Layer 3 of a small transformer language model trained on English Wikipedia (8 layers, counted from 0, width 128).
A neuron's activation on a vector x is GELU(weights . x + bias), where the dot is the dot product.
The model reads these tokens: " pay" "load" " was" " in" " part" " off" "s" "et" " by" " the" " expanded" " c" "ush" "ion"

The vector x that enters this layer's MLP at each token. A number n stands for n times 0.012.
0 " pay": -63 85 -92 -30 141 14 88 -3 -57 244 108 45 -28 39 -61 -7 -46 -80 -36 59 -161 -37 -73 -107 -4 53 172 127 87 -28 -85 -31 57 -70 46 123 -48 -11 120 100 364 -480 100 243 -58 71 75 59 -178 -46 -2 97 -69 -57 106 -86 92 45 -18 106 -105 -89 -27 -288 -29 99 15 -63 101 72 -1 105 -209 -165 -13 -184 -41 -77 -53 28 41 40 -70 30 150 235 -127 -7 -165 116 -10 -19 -139 114 -57 -152 60 -19 52 29 253 -49 -36 -23 -10 76 74 -93 108 -26 -39 -174 -170 -151 -50 -44 -204 49 57 181 103 -124 100 -80 -104 -42 139 -65
1 "load": -136 25 -46 29 88 8 81 -55 -77 110 94 158 -203 -122 -175 -3 -73 -83 38 -155 100 -86 -121 13 -71 -25 124 274 201 7 79 154 -35 68 65 -73 -88 20 106 68 -107 -205 27 193 18 -39 97 89 -143 39 148 -17 -117 151 73 -209 -197 4 60 -20 69 -24 -80 -86 -102 209 7 -214 9 85 -128 -1 -104 -51 -144 -192 7 -102 57 -59 -8 95 -139 -19 130 -25 144 -29 -184 144 -1 -72 -131 80 14 -179 16 -87 24 92 -18 -51 -56 -22 59 134 61 -106 116 131 -64 -30 -31 -87 96 106 -183 9 187 -21 8 57 116 -84 -152 239 12 138
2 " was": -198 21 -177 50 179 9 78 -18 -73 -66 63 65 -155 -106 5 -55 -44 67 12 -6 -4 -131 -79 -24 -55 -180 174 305 179 -44 -51 125 -187 90 61 -67 -47 110 245 47 -76 -221 -10 125 86 -97 66 -5 -101 110 181 12 31 63 45 -215 4 74 8 42 49 -66 -7 -111 -25 161 -33 -201 -75 1 -46 39 -95 -60 -82 -226 5 -10 -6 -136 -14 78 76 48 196 126 31 23 -106 145 61 -114 -137 38 78 -314 -63 44 -59 16 75 -125 -15 21 -62 79 55 11 137 16 -196 5 -84 -186 -52 162 -34 100 187 -77 33 53 104 -109 -153 116 70 49
3 " in": -209 -67 -69 87 107 34 -16 -1 -49 135 35 89 -172 -50 -38 40 -80 -45 -15 13 -117 60 -52 -36 75 -8 92 249 223 8 6 129 -76 -38 76 -25 -116 31 104 45 -35 -206 33 73 -26 -60 187 62 -154 -16 156 -29 68 159 -32 -235 -139 167 1 61 100 64 -141 -142 -55 87 10 -245 4 -32 -58 -91 -86 2 -182 -176 -39 11 -20 -100 11 67 104 23 208 43 27 16 -104 145 51 -23 -92 73 101 -352 -94 -32 -66 -23 63 -101 -57 97 -71 96 39 15 120 44 -124 -15 63 -221 22 104 -73 -8 230 -142 -12 133 151 -114 -147 165 -17 54
4 " part": -180 34 -166 106 121 -10 118 -65 -109 65 8 89 -204 -81 -11 30 -108 66 45 -91 -51 -1 -62 9 168 -128 50 218 205 51 -33 165 -26 2 85 -51 -73 -21 103 31 -41 -101 112 153 81 -74 132 -16 -50 45 169 130 15 115 29 -144 -59 83 6 27 84 -23 -163 -90 -29 67 -103 -92 106 41 -11 -149 -169 113 -196 -149 -110 -110 8 -76 152 3 -68 -83 113 -4 161 -29 -157 141 -51 -49 -184 63 28 -326 -120 -22 -55 126 -29 68 35 93 24 74 5 -116 33 87 -136 -53 -2 -214 -15 163 -182 -4 235 -88 38 47 148 23 -185 158 -22 43
5 " off": -170 27 -101 -52 45 25 99 33 -20 39 -6 53 -199 -140 -145 3 -120 15 13 -12 9 13 -77 -78 144 -79 152 252 228 64 40 184 -119 -17 -9 -117 -53 -34 52 14 -157 -193 100 199 -36 12 65 55 -113 37 134 73 -59 208 -70 -261 -44 177 8 40 118 45 -79 -119 -11 116 4 -175 115 51 -53 -148 -84 43 -160 -183 -46 -39 47 -6 50 112 -31 -53 143 -10 73 -11 -199 97 -25 -41 -74 78 89 -232 -142 -15 -31 23 49 -20 -37 72 -36 199 -70 -112 103 -4 -131 -38 47 -167 45 -6 -116 -86 259 -94 96 52 174 -45 -61 163 -13 45
6 "s": -122 -80 -86 35 116 -21 37 -80 -12 102 45 62 -235 -61 -65 -42 -93 6 -4 -135 77 37 -41 9 46 -105 123 269 193 76 -42 196 -61 141 36 -51 -124 -37 100 14 -118 -147 22 189 -26 -91 71 -17 -123 108 104 -81 -20 110 -150 -351 60 90 21 31 61 92 -94 9 -64 132 101 -132 83 113 -70 -90 -143 -110 11 -110 -52 -32 -6 -151 73 124 -46 -48 46 93 6 -11 -177 137 21 -131 -120 70 107 -317 -76 -32 -63 76 -78 104 13 84 46 89 24 -64 108 104 -19 -39 68 -241 38 112 -82 38 215 -88 -65 80 38 -21 -112 103 52 105
7 "et": -125 84 -158 -28 56 -90 -15 -69 -73 20 -17 74 -245 -13 -112 -16 -76 -6 171 -150 138 -47 14 47 -9 -126 59 315 183 74 -56 120 23 94 6 -39 -75 29 98 -22 -37 -119 49 190 5 -125 144 0 -60 58 97 18 80 194 -81 -285 -180 119 -55 31 60 56 -116 0 -46 79 31 -117 90 83 -26 -78 -82 -44 -68 -83 -54 -104 52 -86 25 115 -2 -83 80 59 -14 50 -164 197 -107 -79 -71 25 142 -340 -107 30 -36 68 -55 -29 -64 -16 67 39 -29 -53 85 139 -178 -104 24 -227 59 119 -175 -37 182 -6 72 100 117 19 -90 201 93 107
8 " by": -165 -71 -144 106 111 -87 -34 -37 -6 117 46 242 -205 -139 -43 -22 -31 -30 87 -6 -73 -12 -3 -59 29 -65 37 275 151 23 -107 164 -121 14 -8 -94 -142 -55 106 -15 -125 -61 117 235 -84 -78 88 -50 -142 -4 108 -7 -11 141 -48 -186 -88 164 -29 29 46 33 -137 -220 -64 70 5 -208 106 39 -20 -123 -56 -77 -164 -132 -19 19 -1 -126 -3 153 50 77 144 24 -26 15 -145 185 -37 -75 -79 46 173 -153 -48 0 -113 89 20 -87 27 65 9 109 48 -67 188 88 -121 -21 0 -181 25 81 -61 132 258 -54 44 57 83 -68 -122 144 94 116
9 " the": -190 -7 -39 -33 94 -29 -30 -23 -70 145 93 102 -186 -86 -100 -59 -24 -76 35 77 34 6 -25 -78 70 -103 141 266 174 74 -75 225 -58 27 40 -100 -77 31 81 -133 -53 -154 -8 216 15 -111 136 22 -130 92 161 -94 -37 148 -93 -145 -73 72 12 57 28 38 -55 -51 0 70 70 -206 174 7 -24 -96 -162 -46 -131 -103 -44 15 13 -194 56 107 -7 -8 99 74 51 -35 -106 192 -89 -100 -210 21 84 -276 -17 73 -63 102 -9 17 -58 -33 -52 73 25 -106 70 44 -88 25 -84 -220 -89 101 13 -48 233 -84 70 105 151 -25 -181 141 14 232
10 " expanded": -193 37 -126 -63 143 31 -87 -48 23 23 107 186 -171 -90 -135 -64 6 -90 23 -84 56 -80 -44 -100 14 -192 72 299 259 96 -105 173 -47 77 53 -80 -27 82 74 -86 -177 -155 -21 234 164 -104 92 24 -74 -12 166 -73 -98 -9 9 -180 77 134 29 32 113 -36 -64 -89 -50 148 -87 -148 15 14 67 -40 -88 -8 -117 -183 21 -14 53 -73 -16 2 -2 -119 69 -14 -15 63 -206 -33 111 20 -198 17 104 -303 -80 -19 -53 21 -22 73 -11 -16 151 76 51 -44 56 49 -17 56 -27 -174 72 11 -84 0 242 -106 52 122 138 -23 -192 90 55 174
11 " c": -141 7 -121 -54 89 -23 57 -13 -99 38 57 158 -191 -45 -119 -126 -9 -16 76 -79 -54 -126 -99 -81 -107 -84 191 263 154 79 35 127 -83 -6 139 -2 -45 126 42 -32 -72 -183 78 349 61 4 34 -68 -32 119 59 -117 86 204 -9 -215 -24 40 -22 -10 108 28 -96 -98 -36 37 3 -128 137 -106 -16 -179 -33 18 -100 -188 -24 -100 -8 -97 114 71 0 -158 44 25 -11 134 -81 19 18 -39 -131 64 106 -364 39 -47 -121 17 -55 3 -77 83 -38 125 9 -57 149 148 -12 -3 15 -190 145 136 -71 12 211 -72 -45 79 118 -30 -260 204 10 131
12 "ush": -155 48 -167 105 102 -99 45 1 -1 47 106 35 -202 -4 -100 -100 36 -71 100 -220 92 -91 -61 -17 82 -201 25 311 157 37 -78 229 -44 14 72 -136 -49 63 38 -129 -126 -161 -19 186 19 -19 8 108 -111 87 113 -117 -16 93 -136 -195 -102 142 -140 60 82 20 -69 -13 -123 78 18 -195 90 61 -55 29 20 -98 -53 -138 -38 -56 -28 -44 32 47 -5 -205 4 110 -21 92 -139 156 -24 -40 -102 148 127 -306 -94 38 -21 69 -99 134 -47 134 24 29 142 -58 100 81 -127 -15 -15 -156 76 137 -152 33 173 33 19 41 106 -71 -95 250 165 71
13 "ion": -130 42 -172 108 86 -39 -38 -31 -45 46 -5 181 -280 -78 -136 -81 -24 -63 146 -159 64 -13 -55 -61 74 -122 -14 290 160 110 -89 35 32 -36 14 -23 -111 46 125 7 -148 -117 31 210 65 -80 65 -45 -127 96 174 -24 -17 138 -33 -131 -169 26 -39 2 137 -32 -71 1 -35 57 0 -187 34 1 -9 21 -51 -74 -89 -177 -35 -62 -67 -154 108 -28 -81 -50 133 179 113 2 -166 114 9 -134 -134 -1 115 -243 6 37 -3 83 -60 112 -43 41 13 50 124 -63 30 130 -136 -40 29 -173 65 94 -112 156 195 -85 -47 97 109 -36 -94 170 176 195

Each question shows the input weights of one neuron of the MLP. A number n stands for n times 0.0007.

n106 (bias -0.044): -81 -69 34 -63 23 -158 -44 -46 128 -40 32 12 156 -82 70 20 -52 -96 -75 -13 8 64 -35 -36 136 -26 -26 29 16 -64 47 24 -57 37 -94 -105 -74 29 -53 192 120 141 -11 70 22 -73 12 -67 3 -90 -24 -75 61 -195 2 27 44 -21 -36 19 211 -73 77 -77 120 -18 77 -86 -104 55 33 -133 80 -70 -49 -77 -15 120 118 61 -136 64 159 -30 3 -25 83 -54 -143 3 -93 -130 34 -197 92 131 16 -22 -172 115 -315 25 33 -171 95 -163 -60 -146 21 -30 -52 38 69 73 62 -27 -11 -28 -127 24 106 -22 44 58 -44 -5 -100 -63
Which token does this neuron like most? 8 " by"

n302 (bias -0.008): 14 30 -75 -42 -108 -126 58 0 18 24 8 -37 -85 14 -14 -26 -76 -188 -139 -63 58 -212 50 14 -154 30 73 144 -29 -35 -100 -62 85 -104 66 -28 -48 -85 -204 -141 -58 78 -32 117 -12 69 45 -43 -109 -57 -80 -28 47 140 61 3 18 -92 -144 271 61 -17 -10 68 9 47 48 -96 -16 101 -42 -119 19 74 57 -27 -108 -33 -18 36 -58 -94 -16 -64 177 38 121 -43 -96 5 132 3 -125 66 -103 221 61 -163 240 -21 76 159 -29 175 -129 20 -58 -11 -141 13 -10 54 -29 209 148 20 -34 -161 -121 117 34 0 -104 -89 -8 -31 -91 5
Which token does this neuron like most? 1 "load"

n294 (bias -0.069): 120 127 -137 105 -181 -142 7 15 0 222 -111 -98 -134 -104 -20 -19 -110 34 52 62 208 126 42 26 86 -62 -42 54 -10 -68 95 -169 56 142 112 53 -58 106 -143 -130 156 -6 87 185 -76 177 -129 78 81 196 -106 -130 -42 3 -31 58 6 -23 176 24 -196 119 25 49 -85 43 -84 238 -260 48 35 -130 26 -221 -62 76 -3 -46 -146 -70 144 105 260 6 -91 67 16 91 16 145 74 92 -93 20 87 73 -30 28 -117 60 -82 -146 -310 -46 -94 71 -13 46 69 108 59 -160 51 -15 -4 -129 -64 -29 -141 -64 -12 256 35 -64 19 211 70 -151
On which token does it fire most, and how strongly? 7 "et", at about 0.84

n98 (bias 0.032): 70 50 -129 -126 -152 57 -31 60 0 -77 -108 -44 -143 0 -97 136 0 22 93 -53 -33 -30 -62 150 -67 0 13 129 153 39 103 179 27 14 -94 -46 -21 -78 -57 -49 51 -69 99 19 -147 -52 0 42 -145 84 -34 -19 72 -99 -12 17 -68 -135 -34 89 -6 65 26 195 -9 -27 -121 0 -46 21 85 11 27 161 53 0 169 16 99 93 -62 -160 -104 -44 85 -112 -73 0 -83 -191 -156 -54 -9 -32 -110 230 0 -170 -112 46 53 122 142 -165 -11 28 38 -19 -48 -13 -71 -72 5 163 174 132 5 59 65 -16 86 31 -90 172 -150 58 72 -50
On which two tokens does it fire most, strongest first? 1 "load", 7 "et"

n83 (bias -0.014): 84 -6 -176 6 136 152 166 -105 -248 -109 96 -133 109 108 32 99 -382 46 -38 -215 121 120 147 29 25 -136 44 -63 -99 -3 31 -93 -90 53 -195 -182 196 -29 -99 -182 3 60 10 134 -98 -3 3 64 135 -108 60 137 179 155 21 -17 161 -175 -138 47 17 107 25 40 -35 -29 28 71 42 -41 68 -86 38 16 38 -142 38 -68 15 -85 87 -175 138 6 -112 -260 43 -80 -3 82 145 -177 46 3 43 -75 -46 12 -16 99 -57 128 229 -77 -3 -7 120 32 -10 -16 55 0 132 -87 38 89 -151 -83 108 -62 -61 -96 -179 -62 6 90 -90 -109
Its three highest activations, in order, are on tokens 4 " part", 6 "s", 7 "et"

n370 (bias -0.025): -151 59 9 -29 -89 -60 -40 -159 -13 -50 5 -102 53 -19 77 -149 39 -48 -14 -68 75 90 3 0 114 -59 140 24 -9 -5 129 70 16 56 -78 -14 -32 63 47 -196 -95 -97 -3 -9 -12 -13 -99 68 50 54 -254 -71 76 81 -46 160 -23 -165 -114 -51 -64 99 -23 90 -217 5 -72 -42 68 -56 111 -196 -76 19 -24 90 22 -118 -41 169 50 -61 38 -37 145 -103 119 19 14 -21 8 -90 45 -83 -36 14 66 -21 -131 -58 0 -48 -265 114 11 36 63 -107 -54 -69 36 138 216 10 -189 -107 215 -49 -60 123 160 90 -32 22 -24 116 41 -41
Its three highest activations, in order, are on tokens 11 " c", 9 " the", 12 "ush"

n192 (bias 0.005): 15 145 40 114 -125 -11 30 24 110 65 -76 -14 27 -80 -68 -41 -151 -14 -48 -54 -118 61 121 11 142 -86 -223 152 -113 3 33 -116 73 23 158 -20 44 -51 -120 31 0 -95 -113 153 -65 39 -24 -59 113 -44 -6 -47 -106 -58 8 90 -51 3 -96 141 -15 -20 0 -205 -85 -59 14 71 40 -36 98 -247 -82 71 -87 31 25 -88 -133 -29 52 87 110 -189 17 -179 -35 123 71 36 49 -90 -148 -123 34 228 -92 169 32 19 152 -98 -46 -37 58 133 37 -28 36 52 3 -15 -30 33 202 17 84 -118 -95 -17 56 217 125 -95 53 -123 -221 98
Which token does this neuron like most? 5 " off"

n272 (bias -0.161): -67 10 78 146 -68 189 17 -79 99 299 152 -74 -88 128 204 19 -207 43 -116 -90 53 60 28 0 6 -13 -76 74 65 79 -149 40 -48 132 -11 10 -35 159 44 -42 -183 -45 51 -77 -27 -183 -3 -61 30 24 -202 -207 -41 -69 57 176 -6 -109 35 -44 -17 107 34 183 90 -29 13 188 -155 166 122 -6 35 -36 -156 75 79 -3 76 52 56 -48 -23 203 92 167 131 153 -6 120 -281 45 -18 75 36 -23 39 61 108 0 110 -103 -12 -151 -127 -30 88 -55 -19 -200 -55 -117 85 -212 -122 109 72 -19 -4 -161 -12 -176 105 151 -86 -170 -162 -139
On which token does it fire most, and how strongly? 9 " the", at about 0.25

n109 (bias -0.192): -40 -105 113 -71 28 108 149 -28 96 -3 79 -88 63 18 -80 99 -71 33 76 56 -33 9 -23 9 -94 -15 47 -142 3 179 74 -124 -73 73 68 119 23 -50 -6 -119 -65 67 -9 -9 -19 -63 -31 -143 45 -15 -40 -43 -32 18 -85 82 -189 199 -121 114 35 71 -39 -248 184 150 58 155 112 40 86 -76 138 27 172 75 105 36 123 -60 -20 57 15 134 226 267 86 6 -71 84 118 -97 -132 -98 69 39 -117 -106 -150 28 -156 -11 -122 88 107 224 202 -27 76 -63 -87 -143 -61 -3 102 121 -42 47 -270 108 -42 88 6 132 -9 -82 22 50
On which two tokens does it fire most, strongest first? 8 " by", 6 "s"

n140 (bias -0.120): -99 -8 104 -71 18 -86 19 42 -20 -25 41 18 156 -38 -26 -109 124 89 -32 61 140 -46 23 32 0 -10 235 -159 103 -49 -8 136 53 3 -142 -27 93 64 -128 48 -36 109 17 126 -33 44 33 -52 14 14 -94 -140 -37 -154 -52 -76 105 100 155 116 51 -27 30 -63 85 -100 -184 -104 -5 79 87 -13 -5 58 10 -177 36 120 -142 54 115 -79 -87 241 -49 -105 -30 -31 61 -44 160 -183 167 11 -164 -80 54 58 91 -15 -46 36 -36 87 68 -152 3 -151 18 90 -28 30 26 -139 37 -106 -108 -8 43 148 10 -25 -130 19 8 -85 -71 10
On which token does it fire most, and how strongly? 10 " expanded", at about 0.12

n90 (bias -0.176): -58 -16 -3 -216 8 -24 32 -91 154 152 -130 -198 19 81 72 34 -50 6 -22 132 8 -91 -8 -6 13 5 74 230 -90 -73 -29 -131 -50 -71 85 -92 41 -25 -53 218 131 11 -79 -26 -137 -64 -53 25 -91 -58 -118 31 65 -82 -21 -43 -21 -49 -78 -37 91 8 219 9 -163 47 76 -42 -14 -70 126 -19 190 -8 -82 -58 -14 -31 65 45 209 -62 3 126 -37 -6 31 14 53 -141 51 14 6 81 104 101 -31 -55 42 199 17 -21 0 -187 -217 -142 -33 -19 16 -21 -32 -31 -103 -94 9 -68 -183 44 26 -158 -178 144 -3 -90 123 115 0 16
Which token does this neuron like most? 0 " pay"

n321 (bias -0.105): 176 -17 -80 6 93 76 -49 120 30 -62 42 156 76 127 196 -53 -25 -191 12 90 190 12 25 -15 116 92 129 -70 -43 -103 -187 -21 -9 -69 -131 -77 -134 73 -104 -41 -9 57 -80 21 37 -87 14 40 -215 -131 -58 9 37 146 -41 -18 198 104 -9 6 -137 -41 50 275 19 99 -40 51 -41 51 -6 -152 -64 105 -61 -99 115 -12 72 41 28 171 20 -17 -146 107 99 -135 251 3 158 3 22 6 -148 18 115 -22 113 -28 -6 -101 -76 -107 -37 -144 12 23 156 -110 30 39 -125 -208 -133 -72 65 93 223 24 25 -106 67 -6 138 9 -22 98
On which token does it fire most, and how strongly? 9 " the", at about 0.23

n353 (bias -0.097): -88 63 -51 115 -79 -31 64 -120 227 34 -95 -11 121 15 6 -81 -47 113 58 58 213 90 -23 -58 0 60 72 70 -49 -48 -87 42 -194 60 -26 71 -149 -6 197 -88 122 -29 21 139 -15 146 -31 -69 -161 91 -182 127 75 -66 33 351 110 -38 31 118 130 -94 164 76 -22 32 37 137 29 -54 149 -43 35 85 -43 64 -92 173 -17 -74 -71 205 32 3 98 3 93 84 169 66 -21 -155 -98 62 -16 -15 95 -14 -133 81 81 -56 -84 -38 -26 0 -65 -41 148 6 -130 9 11 82 -104 228 3 104 -37 -107 36 -93 -101 27 34 -130 -94 -52
On which two tokens does it fire most, strongest first? 2 " was", 0 " pay"

n167 (bias -0.157): -129 39 -108 -5 71 19 163 -150 118 -68 -81 -19 -60 60 -90 -24 -94 43 6 -118 -11 -3 93 135 -33 153 145 -145 -24 -17 171 17 185 153 -112 -9 -36 20 -57 -131 15 89 160 -85 -80 13 -32 59 -127 133 100 70 45 -81 -34 -26 21 22 -49 73 -60 -11 27 119 70 -68 -72 -6 -87 71 142 36 17 62 198 68 -178 165 -11 -175 -145 90 -130 -112 3 246 8 -109 -96 -119 40 17 89 -31 153 -9 126 -77 -100 27 -23 -27 -60 -53 -11 84 -62 6 56 -49 177 -105 -88 -56 -67 281 49 73 -72 29 -51 -156 -86 166 -19 96 -27 45
On which token does it fire most, and how strongly? 6 "s", at about 0.35

n465 (bias -0.098): 70 -14 -54 37 -68 -116 -97 -17 82 -85 -54 -34 -55 -119 57 -34 -156 47 32 4 176 190 103 -88 -55 24 140 167 105 7 -95 -229 -106 -54 -54 50 -52 -156 24 -129 186 202 22 -184 82 -325 -91 -7 159 111 -41 40 128 47 49 -44 -220 81 10 85 -11 213 -10 64 -23 170 219 303 -78 45 -267 -101 92 -74 -28 109 202 85 94 40 120 -193 -57 -164 0 8 -47 -168 -135 -24 -112 159 31 18 168 29 -143 -84 -4 92 44 79 -61 -32 83 76 75 -67 35 38 -178 -11 -76 91 215 -84 -72 25 12 -22 -204 41 63 -248 275 -249 98 159
Which token does this neuron like most? 7 "et"

n178 (bias -0.073): 66 137 -30 -99 -6 23 -48 -155 22 29 38 -107 -50 -89 30 185 35 -46 150 -84 -147 -34 53 -60 -129 74 12 73 -140 -12 -78 -279 72 -28 -63 -101 175 -124 -137 213 -162 65 25 103 143 -45 -141 78 108 -114 41 -128 -26 -139 31 -87 -128 -15 -24 78 -71 -94 83 58 45 -139 -110 99 160 -26 67 56 -9 -69 87 -129 125 194 -6 -218 -137 155 -42 231 -80 91 137 -33 27 24 -139 45 -16 82 30 -9 134 -71 -15 9 72 140 -197 -42 -39 -59 39 -72 57 -15 49 -19 -118 -64 -82 -158 -123 36 -63 -151 -80 187 63 110 89 -59 10 113
On which token does it fire most, and how strongly? 13 "ion", at about 0.14

n43 (bias -0.069): 3 -43 -3 103 -56 -73 31 68 -226 101 -8 -111 -11 68 -15 109 47 6 -136 9 112 -63 -14 -148 -82 -9 43 6 -52 14 17 83 87 122 -109 50 -74 126 -42 -18 -58 -31 -6 -75 -125 -38 -64 -89 -53 -24 -182 -60 28 -53 -65 -12 -161 -23 -173 0 59 -155 163 99 -16 26 -9 -13 -70 11 3 100 136 113 17 10 -14 -140 233 -168 51 34 -52 17 122 -12 129 -149 -247 11 86 -9 196 -53 -55 97 -85 -14 -30 184 180 -70 -100 -95 -157 101 -58 73 -35 -28 110 63 77 201 -277 45 -41 -66 81 163 -33 59 -116 -145 -23 138 196 16
Which token does this neuron like most? 1 "load"

n382 (bias -0.022): -46 -99 -178 159 54 85 -43 58 145 -37 -23 -82 49 -9 -27 -201 130 -157 -144 -176 57 24 -74 71 6 38 -125 -226 -224 -35 96 91 65 -160 139 21 113 83 322 -92 -84 12 102 199 -28 -22 -65 -102 88 -55 77 -6 -135 -66 11 97 56 -6 115 -46 63 -36 31 -40 -123 100 -124 -194 -9 43 185 58 -106 97 149 94 183 151 64 30 -6 -98 -32 83 178 22 -25 29 21 -104 -103 -124 -10 45 52 232 21 39 -21 3 -146 28 26 -53 -90 61 -98 -112 85 -6 -84 21 3 -124 80 0 -51 -6 48 90 -75 53 -62 -27 -23 -122 95 52
Which token does this neuron like most? 13 "ion"

n39 (bias -0.167): 144 -61 -205 -19 -19 -57 -52 104 55 -3 -38 -122 111 -117 -89 22 -191 -37 -82 29 3 -10 45 26 29 246 55 50 -114 19 -79 -131 -212 -34 177 86 232 -7 -48 7 -7 -58 -135 -48 307 -125 -60 68 158 79 198 -98 -130 -27 -82 57 -219 94 -10 -133 -77 -3 84 -89 -21 -184 48 -90 108 162 60 210 101 -10 -19 97 120 106 118 173 -10 -123 -39 -83 13 -145 -93 -32 10 -19 60 164 -7 -40 279 -27 40 81 70 -25 95 -67 19 -111 39 -226 -188 10 -78 -146 103 115 -26 -96 -21 -206 -114 -20 171 30 -19 84 3 -307 -168 41 53 -77
Which token does this neuron like most? 10 " expanded"

n393 (bias -0.002): 30 25 -47 -76 -234 -127 300 20 -7 24 86 -27 93 149 -7 -116 -10 -18 53 -18 -189 -81 -80 -11 114 200 25 51 -128 304 34 81 -75 161 -94 18 39 -4 0 -134 172 -88 26 26 -226 -50 -27 -85 84 -105 -108 48 -126 -51 -149 77 40 -85 -52 -108 -175 -176 187 -32 -34 -11 -116 -55 -129 -239 -107 -155 100 -104 21 192 158 284 98 -337 -100 57 -32 -232 58 -219 91 -11 -54 283 88 107 -82 22 221 -40 22 173 120 0 -81 21 -93 36 -137 -121 -129 -168 142 -80 -88 48 -77 38 108 70 -182 -4 21 -29 -95 168 -169 29 -14 -155 61 -37
On which token does it fire most, and how strongly? 9 " the", at about 0.15

n404 (bias -0.137): -206 -59 62 -9 -60 78 30 -223 99 103 -33 69 88 0 41 127 -9 -129 -69 144 32 23 -46 -151 -195 74 198 -3 126 52 -18 -68 -160 -93 131 -54 46 -316 -30 6 -185 31 96 -29 30 -23 42 -171 58 23 3 -72 -205 -23 26 100 -133 -131 -64 33 -40 69 117 -186 152 -188 -123 45 -214 140 -76 6 144 38 -174 52 -49 85 39 -61 0 -54 -107 183 35 -44 -33 53 -50 77 55 123 -86 209 101 162 -41 -86 -131 -87 -52 64 -33 -147 -80 145 -13 28 72 -107 3 52 21 110 -140 -200 -32 62 80 141 125 -134 152 67 22 -185 -24 -56
Which token does this neuron like most? 8 " by"

n326 (bias -0.127): -178 117 -162 -81 -33 39 -189 81 105 84 -106 22 -20 53 -98 -283 -232 109 -35 3 -176 -99 48 26 59 97 -20 54 -9 -82 -58 -74 101 104 -89 -15 -71 134 -6 -73 46 83 91 51 49 -8 28 0 89 33 -66 21 93 -133 -67 33 -33 17 -28 -39 -28 -90 240 191 -106 107 74 155 52 -11 28 -236 -98 185 120 51 -6 20 -104 26 78 52 -90 -137 107 37 -57 -17 -9 -130 115 17 -82 -47 -77 -129 82 -107 -44 -125 -123 3 -8 -121 114 128 108 23 -126 -134 135 168 -11 132 69 -48 -56 -32 67 -65 123 68 79 -29 14 -15 145 73
Its three highest activations, in order, are on tokens 10 " expanded", 11 " c", 13 "ion"

n274 (bias -0.104): -90 -123 11 80 -89 49 37 6 -6 108 -108 -9 74 75 141 -31 -89 -65 -3 92 20 83 -59 -51 77 331 117 11 125 197 -3 135 -51 -125 -53 116 -72 109 19 -45 94 -322 189 -53 -108 -6 -135 -114 -46 -100 -143 232 -113 -49 -92 264 72 67 69 7 -41 119 -27 -33 -124 -218 104 154 -48 12 148 -22 -3 48 133 -190 63 64 36 -117 43 -58 -26 -105 -52 -14 15 57 99 44 98 -6 -59 -110 -88 -239 -45 130 -23 -89 7 -90 -77 -77 -85 -148 -103 87 171 -22 198 -3 219 -56 90 -76 91 -29 104 75 21 -89 97 104 224 -63 68 -108
On which two tokens does it fire most, strongest first? 0 " pay", 3 " in"

n35 (bias 0.017): 78 64 -258 -63 53 -16 -151 -55 -9 -82 38 59 25 -17 -190 -38 106 -130 -46 111 66 -98 -29 242 -73 132 -93 64 -114 -227 169 13 -13 20 -32 -53 19 -99 13 -126 196 129 296 126 -72 -134 -103 -123 -97 -75 0 -20 80 -120 18 -108 58 13 83 102 17 -105 72 89 49 154 -29 -172 -72 105 -57 -113 -10 108 74 29 84 138 -80 -106 196 164 -13 158 -241 -116 6 -58 26 122 171 33 -256 129 253 145 26 -46 -96 -22 -27 -142 113 -42 -61 -27 46 23 -52 -184 37 -54 6 126 64 17 -90 -133 186 77 -127 209 106 0 180 -34 -168 -92
On which token does it fire most, and how strongly? 8 " by", at about 0.56

n209 (bias -0.037): -63 -64 3 29 2 -101 -61 82 42 153 75 -2 -22 0 35 -17 -10 21 -62 128 18 -41 -102 38 -7 20 -25 165 -77 -34 17 -44 40 -93 -69 -46 -89 -38 -167 76 -106 -64 100 133 106 -40 113 -99 93 -47 58 -172 86 -46 42 0 28 -30 -144 173 195 63 91 -57 113 50 141 8 -13 24 -68 -69 140 -80 -82 28 62 53 69 -28 -39 -97 40 156 -188 -68 140 164 -83 -15 -108 -48 -88 -10 -136 122 -10 48 18 -39 -21 41 -46 23 -39 54 202 116 -20 -46 -131 -109 150 50 -63 80 62 -40 -128 -20 52 -150 -113 5 35 120 30 -42
Its three highest activations, in order, are on tokens 8 " by", 12 "ush", 13 "ion"

n77 (bias -0.102): -73 -20 -48 -102 -62 -37 -38 80 -94 -257 147 -74 33 63 -62 -184 -15 90 -126 103 -58 -115 28 -70 45 -173 46 -164 79 20 17 59 41 -48 -162 -78 -86 57 45 -21 120 -15 25 -140 16 -87 27 123 132 8 143 32 149 -45 -106 -40 -22 44 61 -22 25 16 -17 -65 -42 109 -23 168 -93 35 68 -46 -8 111 -200 125 115 75 -59 -55 -95 91 -39 -35 13 -92 132 69 -140 -129 -45 -153 -113 39 66 102 -13 -39 126 -10 -19 110 27 -39 135 -72 55 70 -82 -58 61 27 15 -76 -28 141 32 -23 -18 -135 71 83 -82 42 -28 134 -22 -78
Its three highest activations, in order, are on tokens 10 " expanded", 4 " part", 2 " was"

n281 (bias -0.099): -10 -19 -4 44 120 32 100 -126 -173 -54 -57 -185 -60 -40 53 -183 -25 40 -13 -82 147 64 3 76 -213 -68 -6 -7 152 -64 0 -71 -10 -185 40 209 -93 -112 32 -100 79 -146 66 106 -41 -168 -31 110 37 113 3 34 -11 -168 98 64 -90 -65 3 -102 -17 0 72 119 -240 7 116 -72 -108 -149 -263 -275 -46 259 29 155 288 -46 127 17 -54 56 43 -29 -67 212 28 -175 -20 -67 191 112 161 17 87 96 -33 -109 150 113 -81 35 177 -88 -97 -13 -3 0 94 25 41 3 -45 31 192 138 -30 -23 -107 0 -286 39 -21 23 107 -143 -91 -52
Which token does this neuron like most? 1 "load"

n273 (bias -0.072): -134 -116 3 35 -5 94 -135 39 52 92 -145 8 68 6 -36 -112 21 23 -56 209 136 6 8 14 -3 47 116 -110 29 194 -5 11 -31 52 -114 8 104 -67 38 246 67 113 165 128 21 91 112 119 -74 -70 -111 -162 227 100 93 -46 76 42 35 -140 155 14 -120 -19 -9 -17 -200 110 67 14 -13 11 0 159 33 -74 -129 -70 -34 162 -149 9 -106 -78 -3 -18 13 -52 -81 -66 -109 -179 67 34 -114 23 76 -74 91 -107 -81 22 -51 -128 -25 26 42 42 161 -73 -45 -43 85 56 -103 49 51 -50 100 -177 -40 -179 111 -88 -179 -46 -18 -29
Which token does this neuron like most? 5 " off"